Layer 2 of a small transformer language model trained on English Wikipedia (10 layers, counted from 0, width 128).
A neuron's activation on a vector x is GELU(weights . x), where the dot is the dot product.

Input weights of the MLP neurons that the questions are about. A number n stands for n times 0.0035.
n10: 17 -35 17 -23 74 18 20 29 71 -50 -15 -34 5 23 -11 20 -13 -4 35 -42 29 34 32 57 -28 -21 -18 9 20 -20 -14 -22 15 15 7 22 14 16 -43 -15 -42 24 20 11 6 23 -1 19 27 -3 -50 20 -5 -1 35 19 23 15 -33 -13 40 -48 -7 -41 -13 36 -29 -16 30 -70 55 -23 1 -74 8 -67 14 -18 14 -6 -29 -13 35 36 -12 -29 10 8 -10 14 45 42 -26 -18 25 -6 32 -43 -8 -55 21 42 -45 -37 55 -4 -13 -12 -44 -36 34 -4 -40 49 -27 -40 -41 -21 -14 -33 42 -16 44 10 5 -21 23 12
n17: 37 -11 53 34 31 -7 -25 38 -33 6 -14 -1 8 25 -32 -43 13 -39 10 -16 -1 0 -1 4 -5 -26 2 -7 25 7 24 -22 -53 16 -26 26 63 -27 -12 -51 21 -30 -11 16 39 -27 1 -13 20 28 -13 -8 24 -7 -55 13 22 24 -48 13 -23 -11 8 -30 34 -8 -19 16 31 51 -28 13 -21 18 -3 -40 49 0 48 -13 -21 -2 62 -28 13 2 -27 7 -9 -11 -2 12 0 1 -38 15 -37 -2 29 14 44 -40 -8 12 -17 9 3 39 -7 53 -17 40 -6 -64 11 -13 -29 -29 -11 7 0 -8 -44 22 -26 63 4 14
n95: -3 -37 19 5 -17 -14 1 33 -3 -13 22 -18 20 -17 -26 -16 20 45 47 -9 16 13 -12 22 -6 -19 -9 -22 14 -10 52 5 10 31 11 -19 8 -39 -4 34 0 -35 30 4 4 -63 -67 -15 9 5 -19 -22 -28 -5 -37 1 46 6 16 -3 28 -3 -29 -3 -26 -25 -26 25 -1 -1 -4 3 19 -20 -2 -26 8 -3 16 -6 -18 10 39 14 -29 13 13 -34 -6 -28 24 -27 -11 27 8 -2 -29 13 11 -29 38 7 14 3 7 18 -9 12 21 26 40 17 -16 1 4 -3 21 13 29 26 50 -7 -26 -23 26 23 25 6
n104: 26 -31 24 22 7 -3 -26 14 20 -6 8 -22 15 1 9 -45 34 -3 -17 -9 3 70 -1 13 -15 -31 -41 -29 18 12 64 6 4 6 3 -2 -22 -9 29 -13 24 -18 -3 -43 -1 11 -1 12 43 13 -40 -7 43 -29 44 -11 -1 -16 19 23 -12 -28 0 4 7 -7 15 53 7 33 -5 2 20 16 -31 2 37 -43 -33 52 4 1 5 -11 29 18 -4 32 -23 -4 -23 16 21 -19 15 -20 -56 -31 -20 -45 49 -2 -2 -13 10 13 31 -39 -2 10 5 -23 -9 -42 -3 52 -16 -4 0 5 -34 26 16 -24 -60 -2 19 32
n175: -48 3 47 -4 33 15 2 -44 -9 1 1 7 -43 0 8 1 16 12 1 18 33 5 31 -5 4 19 2 -16 -33 -9 37 -4 10 -33 19 5 -3 -7 23 14 -17 -13 -40 4 36 2 3 -37 50 -2 61 -16 23 22 29 3 -15 9 3 -39 7 -31 -11 4 41 -7 11 -3 -50 -30 -24 -49 -5 -23 15 15 71 42 36 18 -9 -43 -40 19 -17 -8 -10 -10 17 -6 8 1 -13 -1 9 -6 23 12 15 -3 -36 -20 8 13 16 40 45 10 2 -13 1 57 20 47 -4 -58 -39 18 -7 -20 22 -43 29 -31 -12 -13 2 -22
n226: 21 -8 -42 14 10 21 21 15 -4 21 -23 47 -6 -12 -15 15 39 41 5 -16 -22 24 17 -9 -7 -16 54 -24 5 -4 -6 19 -10 -15 -8 24 47 13 10 2 -2 -5 1 -5 -13 -14 1 29 12 14 -11 16 -33 23 26 -30 -12 37 14 -47 28 -4 5 -9 -1 19 15 1 9 -29 -9 -30 30 34 38 -11 18 -64 20 53 1 -24 -30 -60 -39 42 -19 -4 -7 46 17 17 -22 -17 -6 -29 -10 -15 35 -13 4 -17 22 -17 -10 1 34 -3 22 6 -5 -29 1 -39 -3 4 0 -7 -1 4 -4 -29 7 29 -34 6 27 -2
n229: 1 19 2 -29 -15 -29 -18 -23 -11 55 -60 -6 -13 -25 2 27 8 34 -41 -12 62 8 -5 23 -28 -63 38 42 30 5 7 49 -17 -71 21 -1 -2 -35 -30 -8 19 -28 -9 -23 3 -40 -10 -2 -15 24 -33 -2 27 10 9 -15 1 8 -47 7 47 -16 27 3 62 41 -29 -3 11 26 -16 13 60 64 -17 28 17 -1 38 52 -28 26 2 -37 -20 -25 -30 -23 -6 -14 -2 52 19 -13 -32 -2 -10 -5 23 -19 -40 12 41 32 -14 28 -1 16 -27 4 -42 -75 -11 -32 28 38 -1 -33 -45 -32 22 38 4 -31 28 -1 -44 -3
n250: 22 -16 -11 17 46 -5 -39 17 40 -6 69 -18 -56 8 -12 -27 13 -14 4 -21 27 -34 13 -6 18 17 -21 -29 7 -20 26 -21 5 2 37 62 -5 -31 0 -72 -2 -13 0 14 -1 6 0 -14 36 -6 32 2 44 -21 54 20 -19 -7 -2 12 -19 -13 2 -61 38 -5 -33 8 4 -10 -32 18 6 40 -38 3 -52 -29 -20 19 2 -29 -10 13 7 11 3 5 45 -7 -20 13 -38 45 2 32 -29 22 8 -2 -8 -9 -3 26 -1 -17 -5 -20 13 -8 21 2 -57 18 -6 20 -15 -55 3 -10 31 3 49 10 20 -18 -33 -49
n272: 36 -24 -5 -9 -12 -21 -40 -26 -3 5 4 15 -8 18 -71 1 -14 -26 38 8 17 45 23 7 21 -25 -11 -15 -56 0 22 94 -22 -35 44 -10 -24 -11 22 15 31 -35 -5 6 -4 23 12 0 8 -45 -7 44 39 -19 11 -44 58 2 -2 26 4 2 -22 1 41 -9 28 49 3 -44 4 48 30 21 -55 -4 -4 -26 -4 -50 -8 31 13 -28 26 30 35 72 -30 -60 -27 7 1 -33 -19 12 -8 22 -28 -34 30 13 66 -21 -20 10 -24 2 -36 -3 -18 -15 4 35 -15 3 -21 -5 -16 30 -43 44 25 -24 -10 26 38 -3
n470: 1 17 -4 -23 19 4 -63 20 -5 15 -25 63 -33 12 36 -24 8 29 3 -47 -12 -24 -6 1 27 28 24 15 -45 -5 -9 31 -18 1 -6 -25 6 -13 43 14 -23 10 8 -12 10 -28 -15 -2 26 19 -12 -30 24 18 32 -23 -6 -5 6 14 -7 6 -5 8 30 40 1 -2 -8 -37 -1 -34 1 27 -29 11 -12 7 34 3 -13 12 40 1 -20 23 1 7 13 14 64 13 36 -36 -24 16 -45 -29 2 -28 -1 -3 -8 -2 19 1 30 55 7 -1 16 -20 -33 -20 -10 13 -17 25 -4 -19 24 -47 -3 -3 9 14 -14 -33
n628: -2 39 27 29 8 -9 -6 28 13 -36 -29 40 -10 1 -23 -47 16 7 14 35 -24 -7 11 1 5 -21 8 -22 -5 -17 7 4 -10 -15 -25 -40 9 -27 14 0 -27 -19 16 -30 -26 -7 18 16 -15 9 41 5 36 0 3 -13 -4 -6 9 23 -12 -20 41 14 3 -45 6 -38 -14 -47 -6 -5 56 -19 6 8 -13 1 1 32 -1 -8 -21 8 -14 13 2 22 2 -51 4 18 -1 12 6 -37 5 -8 6 38 27 -47 -1 16 20 15 13 4 -15 6 8 -41 -2 -39 26 -19 -23 -7 33 34 21 19 39 -8 -41 20 -10 -10
n729: 21 -1 -16 16 12 -22 9 -37 -49 -17 -50 -9 -17 -18 -1 -25 20 15 -23 -10 -3 -8 -3 56 14 13 -13 -41 -19 30 -21 -17 33 -26 -3 21 42 -31 11 20 -22 33 -7 4 10 6 -8 -31 24 -29 -12 9 -3 -2 4 4 4 -18 45 5 1 7 -15 7 -30 -42 -35 22 24 -3 36 11 33 -23 -20 1 24 33 4 0 26 0 -15 41 11 -12 24 14 -60 -21 10 -4 7 -6 1 24 -25 -6 -32 28 37 -20 -6 9 9 9 15 -16 2 -12 -39 -16 -30 11 9 -34 28 31 21 19 21 28 19 -13 -7 10 16 -3
n914: 46 -36 60 14 11 -19 10 12 21 -30 31 -32 -6 -31 -35 -13 29 21 -21 -14 18 7 19 -24 -53 -10 -11 -20 19 4 -4 15 -2 -36 -18 -19 -1 42 9 43 34 14 -8 2 -40 -12 7 -7 4 -25 1 14 -77 0 -17 -17 -25 -32 8 6 -7 21 13 23 33 10 -23 32 19 35 -19 -39 63 20 3 -14 13 -11 34 -17 22 58 -33 -22 -17 -37 -1 77 -20 -18 40 -44 -10 -5 5 29 -41 -14 -24 -17 -14 -5 38 -38 27 -5 -24 -14 -27 11 -5 -43 2 -14 -32 58 15 -4 -8 68 16 31 30 -31 -17 15 1 37

Each question shows a token from some text and the vector x that enters the MLP there. A number n stands for n times 0.048.

" leader": 18 1 2 15 -18 28 3 -31 4 -11 23 -36 8 -5 14 7 -10 -5 -24 -15 -9 -22 -10 -14 21 -17 -43 27 -20 -22 -9 11 13 36 -13 6 3 -4 -28 4 3 18 -13 -25 50 -22 9 -18 19 2 31 10 -34 -34 17 23 25 37 -3 2 -2 9 -16 -17 -4 -2 36 -1 -46 10 -1 14 -45 -27 10 -48 -1 25 6 15 45 -3 6 -9 -2 -32 31 19 -36 -18 30 -41 -12 10 20 -5 21 -19 -14 10 40 -19 13 -15 -9 -10 -25 6 -3 39 32 3 -15 6 22 45 -8 32 -19 1 -10 18 20 14 -14 8 -18 -18
The neuron with the highest activation: n914

" s": -7 32 0 -1 -5 40 25 17 -2 3 19 -15 9 -16 16 -5 -28 22 -10 -9 -23 4 -22 11 6 -33 8 22 -26 -9 12 2 -5 -1 -2 13 28 -6 13 6 -7 30 8 -10 25 -7 -11 5 11 -37 22 -19 -6 -31 -17 30 36 23 -13 -21 5 37 -13 -7 -25 -13 10 -3 -23 -17 8 6 -40 -9 36 -44 -2 18 22 12 27 2 -31 -25 39 4 36 17 -33 -56 -6 -19 18 31 5 -51 4 -18 5 8 34 6 -11 20 -23 15 -10 -14 23 2 15 -8 2 -46 -4 20 2 43 -60 -15 16 34 16 11 -22 4 -19 -26
Which three neurons fire most, strongest first? n729, n628, n95

" were": -3 9 -5 -3 26 10 -1 39 3 12 7 5 13 13 37 83 -26 36 -10 -36 -25 0 25 22 -1 -40 28 28 -31 -24 5 14 -21 -24 -13 2 -2 3 -27 6 -12 67 23 -56 42 -28 3 -19 -1 -3 30 -12 -9 13 38 12 2 27 -19 -3 0 7 -3 -35 2 -17 15 30 -36 0 1 11 -24 -2 -11 -7 2 17 12 12 17 19 16 -53 8 -19 19 15 -6 -23 24 -6 6 27 -11 -14 5 -9 -1 -6 -6 -22 6 -29 -10 0 35 -2 -10 36 9 -9 -28 -27 -10 -7 -21 5 -31 -5 -15 4 -14 11 -6 -5 -19 -26
Which three neurons fire most, strongest first? n470, n229, n226

"arliament": 4 -5 12 24 6 30 -12 -4 -28 9 49 -34 11 -17 12 60 -13 34 -17 -26 -18 3 -40 -34 -2 -30 -29 34 -20 -6 19 -18 24 4 -5 7 -3 29 8 6 -6 21 5 -48 37 -14 21 -23 21 -7 35 11 -11 -13 -1 8 -1 5 5 -7 -6 14 -19 -33 1 -23 38 9 -48 11 -5 -2 -13 -19 2 -25 1 13 15 -2 25 21 -7 -7 18 -22 43 14 -1 -8 -2 -30 -12 10 16 -25 14 -26 -5 -25 33 -20 -2 -10 15 -13 -13 -13 -25 37 11 10 -51 1 39 17 -16 35 -23 -16 -25 5 11 24 -13 15 37 2
The most active neuron and its activation: n104, at about 1.1

" the": 3 34 31 14 1 0 -2 -12 -26 -23 21 -28 8 -10 0 36 -48 37 -44 -4 -20 -33 18 -4 3 6 -14 27 2 -17 6 9 -17 23 -19 -18 -11 -1 -3 16 -9 43 15 -30 24 -16 9 -31 -2 -2 26 -11 -34 -13 9 26 18 30 2 -30 17 -9 0 -35 2 -38 24 14 -45 20 7 0 -15 -9 16 -24 -31 -5 -24 4 3 10 24 -33 18 -15 25 42 -21 -9 1 -16 19 45 -3 -22 8 -3 1 5 43 -18 -18 6 6 12 10 -6 39 35 -5 3 24 -11 27 7 8 49 -35 -5 -36 18 -6 18 -13 -25 -14 -4
The neuron with the highest activation: n95

".": 3 4 -17 -4 -1 16 7 -17 -19 6 12 -20 -13 20 30 47 -25 35 -26 -17 -14 -20 -16 26 4 -33 15 33 -23 -8 20 2 10 12 -8 -14 -5 -18 -10 -7 -5 58 27 -66 18 12 2 -21 9 7 43 -27 -6 3 17 1 27 3 -27 -15 -7 -1 13 -45 -37 5 30 14 -33 22 0 34 -8 16 22 -4 -35 16 26 24 31 15 14 -37 17 1 4 8 -16 -30 3 10 7 11 -2 -29 9 10 -7 -28 7 -5 -12 -46 -11 -5 14 -41 28 17 35 -6 -11 48 1 16 -12 26 -49 -11 4 5 15 6 -12 -21 -20 -19
The neuron with the highest activation: n229

" with": -1 35 7 30 9 19 4 -4 -6 3 20 -37 13 -27 4 0 -39 30 -20 4 -11 -8 -28 -3 18 -24 -14 -19 -34 -4 18 33 0 -2 -8 12 -8 16 -15 7 -12 37 -10 22 22 -32 -8 -39 5 -27 13 -32 -36 7 27 31 -1 58 5 -28 -25 17 16 -9 3 -7 14 35 -11 0 15 -5 -31 -9 13 -33 -17 43 24 4 -8 7 10 -21 7 -8 40 16 -27 -25 5 13 22 0 13 -34 23 32 -3 26 18 -28 -14 -16 -10 5 -11 -6 20 51 4 -3 -16 -22 -13 7 -19 50 -49 2 -14 -5 7 24 6 -12 -21 -21
Which two neurons fire most, strongest first? n175, n729

" l": -17 16 -1 4 -6 12 5 20 9 9 29 -31 -2 5 31 25 -30 -3 1 -1 -9 2 -2 -25 -13 -47 38 18 -12 -19 5 -1 -20 22 -5 22 1 -6 -24 11 -8 15 6 -18 2 -13 -25 -23 -7 -34 11 -7 -12 -39 8 0 35 19 -17 -24 -4 15 -7 -3 -8 -28 4 -9 -51 -5 30 12 -33 3 43 -13 -23 8 31 31 12 12 3 -33 53 16 66 23 -5 -3 -12 -15 5 3 37 -43 8 5 21 30 39 10 -10 -31 -3 13 -13 0 -7 14 27 -9 -19 -17 14 -13 25 20 -49 -13 -3 41 -13 19 -21 -31 -3 -10
The neuron with the highest activation: n95

"\"": -6 5 -10 -13 22 8 -18 9 -3 5 31 -12 -9 21 31 45 0 17 -29 -34 -34 -4 9 -13 -16 -25 2 27 -4 -11 10 -2 3 5 0 28 -11 18 -27 -24 12 53 15 -52 18 -22 14 -24 3 18 60 9 2 -1 36 7 14 37 -5 -42 -2 1 3 -44 0 -13 30 11 -53 37 9 20 -17 24 12 -38 -21 8 30 15 14 -11 22 -2 6 12 6 22 -11 -44 9 -17 -7 14 -11 -29 14 -1 5 -25 24 -11 3 -8 -18 -37 5 -20 12 40 37 -24 -7 10 -2 5 -15 24 -32 -13 -16 11 -2 -11 -3 -12 -9 -34
The neuron with the highest activation: n250

"el": -4 -12 3 -2 -8 17 9 13 -5 -16 18 -50 -6 0 3 59 -19 8 -14 -16 -16 1 0 -7 -16 -42 -17 27 -15 4 -3 -9 14 4 -9 7 -19 38 5 23 1 20 -25 -18 29 -2 9 -24 -13 -27 35 -2 12 -6 19 -2 -17 37 -2 -21 -9 15 -4 6 -20 -23 2 10 -66 48 13 18 -35 16 51 -5 5 18 21 2 12 -18 11 -21 39 -19 20 21 -13 -50 -27 2 -15 21 14 -17 3 3 14 15 30 21 -3 -23 0 -14 -12 -9 -20 9 9 23 -10 12 31 16 -36 66 -30 -43 19 39 -20 9 -3 -23 -19 -11
The neuron with the highest activation: n175

" Che": -3 22 4 3 12 10 16 29 3 -13 8 5 13 -8 13 54 -25 17 -37 -6 -6 -2 -3 3 -1 -18 -19 -8 -27 -1 -24 11 -20 32 6 -15 -17 33 -12 11 7 19 -29 -38 9 -35 -13 -21 7 -23 40 -20 -12 -39 -26 15 25 10 -6 -33 -18 13 3 -19 -11 -34 26 -11 -50 27 -10 13 14 -18 4 5 -30 10 32 25 30 5 -9 -34 46 -17 15 -13 -13 -33 -5 -12 -21 30 25 -34 12 14 34 0 41 -33 1 -8 -11 -8 26 11 2 22 36 2 -27 17 20 7 11 40 -21 -20 8 22 28 28 -14 0 -11 -12
The neuron with the highest activation: n628

"rist": 22 7 -14 -20 -15 16 9 -2 -3 -12 20 -35 12 25 3 57 -33 0 -29 -5 -15 17 -3 -7 5 -17 -47 36 -13 -9 -23 3 4 -9 -29 11 11 12 -1 6 14 18 -12 -27 41 -3 6 -4 29 -25 67 -18 -12 -26 19 6 21 37 -4 -6 1 5 -17 4 -31 0 11 -2 -19 32 15 15 -56 -11 44 -43 -3 22 6 7 19 9 0 -22 32 -9 21 8 -39 -35 -15 -24 6 0 2 -39 4 -9 15 -21 28 -5 12 2 -9 20 -11 2 -19 19 6 -7 -13 8 38 7 -38 39 -30 4 5 53 7 6 -30 9 -10 -19
The neuron with the highest activation: n272

"4": 3 -9 8 5 18 8 21 1 -35 20 47 -35 21 5 12 72 -15 45 -1 -41 -16 1 -21 5 -12 -28 9 2 -32 -19 -6 -12 -25 3 8 6 6 13 -14 -1 2 28 -38 -46 12 -34 16 0 5 18 28 7 -19 7 14 -41 21 45 6 -23 -11 -17 19 -20 9 -24 14 1 -2 29 3 2 -26 18 -2 -6 -6 -4 12 35 -4 17 7 -33 -1 -25 38 10 -14 -47 -6 -7 -3 13 12 -16 17 -27 5 -6 29 -11 8 -15 11 -19 -11 -29 -3 41 21 -21 -22 -15 34 6 -7 55 -28 -33 -7 21 16 -11 8 -16 4 3
The most active neuron and its activation: n229, at about 1.2

" j": -13 30 13 -23 -4 12 -2 33 10 22 32 -6 -1 -18 8 22 -20 3 -17 -12 -9 -7 1 3 3 -42 16 23 -23 -28 0 14 -21 16 17 22 8 0 -11 9 25 8 -2 -27 14 0 -30 -27 -7 -43 12 -9 -11 -26 -18 4 25 11 -43 -27 -24 41 6 -29 13 16 4 7 -29 -23 8 7 -21 10 40 -4 -13 26 17 16 8 22 13 -45 41 14 55 17 -18 -11 -8 -24 7 23 16 -42 50 4 13 1 35 4 -4 -18 3 22 -9 -7 -11 18 12 -18 -38 6 9 3 11 22 -44 -44 -20 19 0 18 -29 -23 -20 21
Which three neurons fire most, strongest first? n272, n229, n10

"ave": 30 12 2 -4 12 -1 8 -9 1 12 10 -25 1 1 44 51 -4 22 -15 -46 -26 8 -14 -7 -3 -19 23 31 -12 -5 29 -18 -15 -26 -30 -4 11 29 -18 -3 -5 25 19 -41 44 -4 12 -33 13 -5 42 -15 -22 -5 20 13 23 13 -38 -13 -6 -20 17 -26 2 24 28 21 -23 17 15 13 -11 -5 22 8 10 29 4 14 31 12 25 -46 12 -20 -16 5 -5 -32 -27 14 -7 28 -3 -43 29 3 18 -40 25 -10 20 -19 2 -10 -1 -15 -22 35 18 -32 -27 17 14 -12 -20 26 -33 -15 10 -1 -12 -4 -22 -5 -14 -33
The most active neuron and its activation: n229, at about 1.9

"B": 24 15 17 -10 -10 14 37 -5 6 12 -2 -14 12 -2 -12 2 2 -7 -41 -23 -12 15 -27 -7 -23 -11 -3 16 -22 -23 -33 -13 25 28 0 -2 8 1 1 -2 16 33 11 -60 30 -9 4 -39 20 12 56 -15 11 -30 -2 3 15 31 -2 -20 -12 4 12 -21 -6 -11 -8 -12 -29 2 7 -15 -48 1 4 -10 -57 15 25 22 58 33 2 -9 22 0 -7 16 -16 -42 -19 11 7 40 -2 -34 28 1 25 -20 21 -2 -10 3 -7 11 -11 0 14 13 22 -12 -21 18 17 11 6 10 -44 -45 -5 36 35 24 -18 1 -2 -17
Which three neurons fire most, strongest first? n250, n628, n10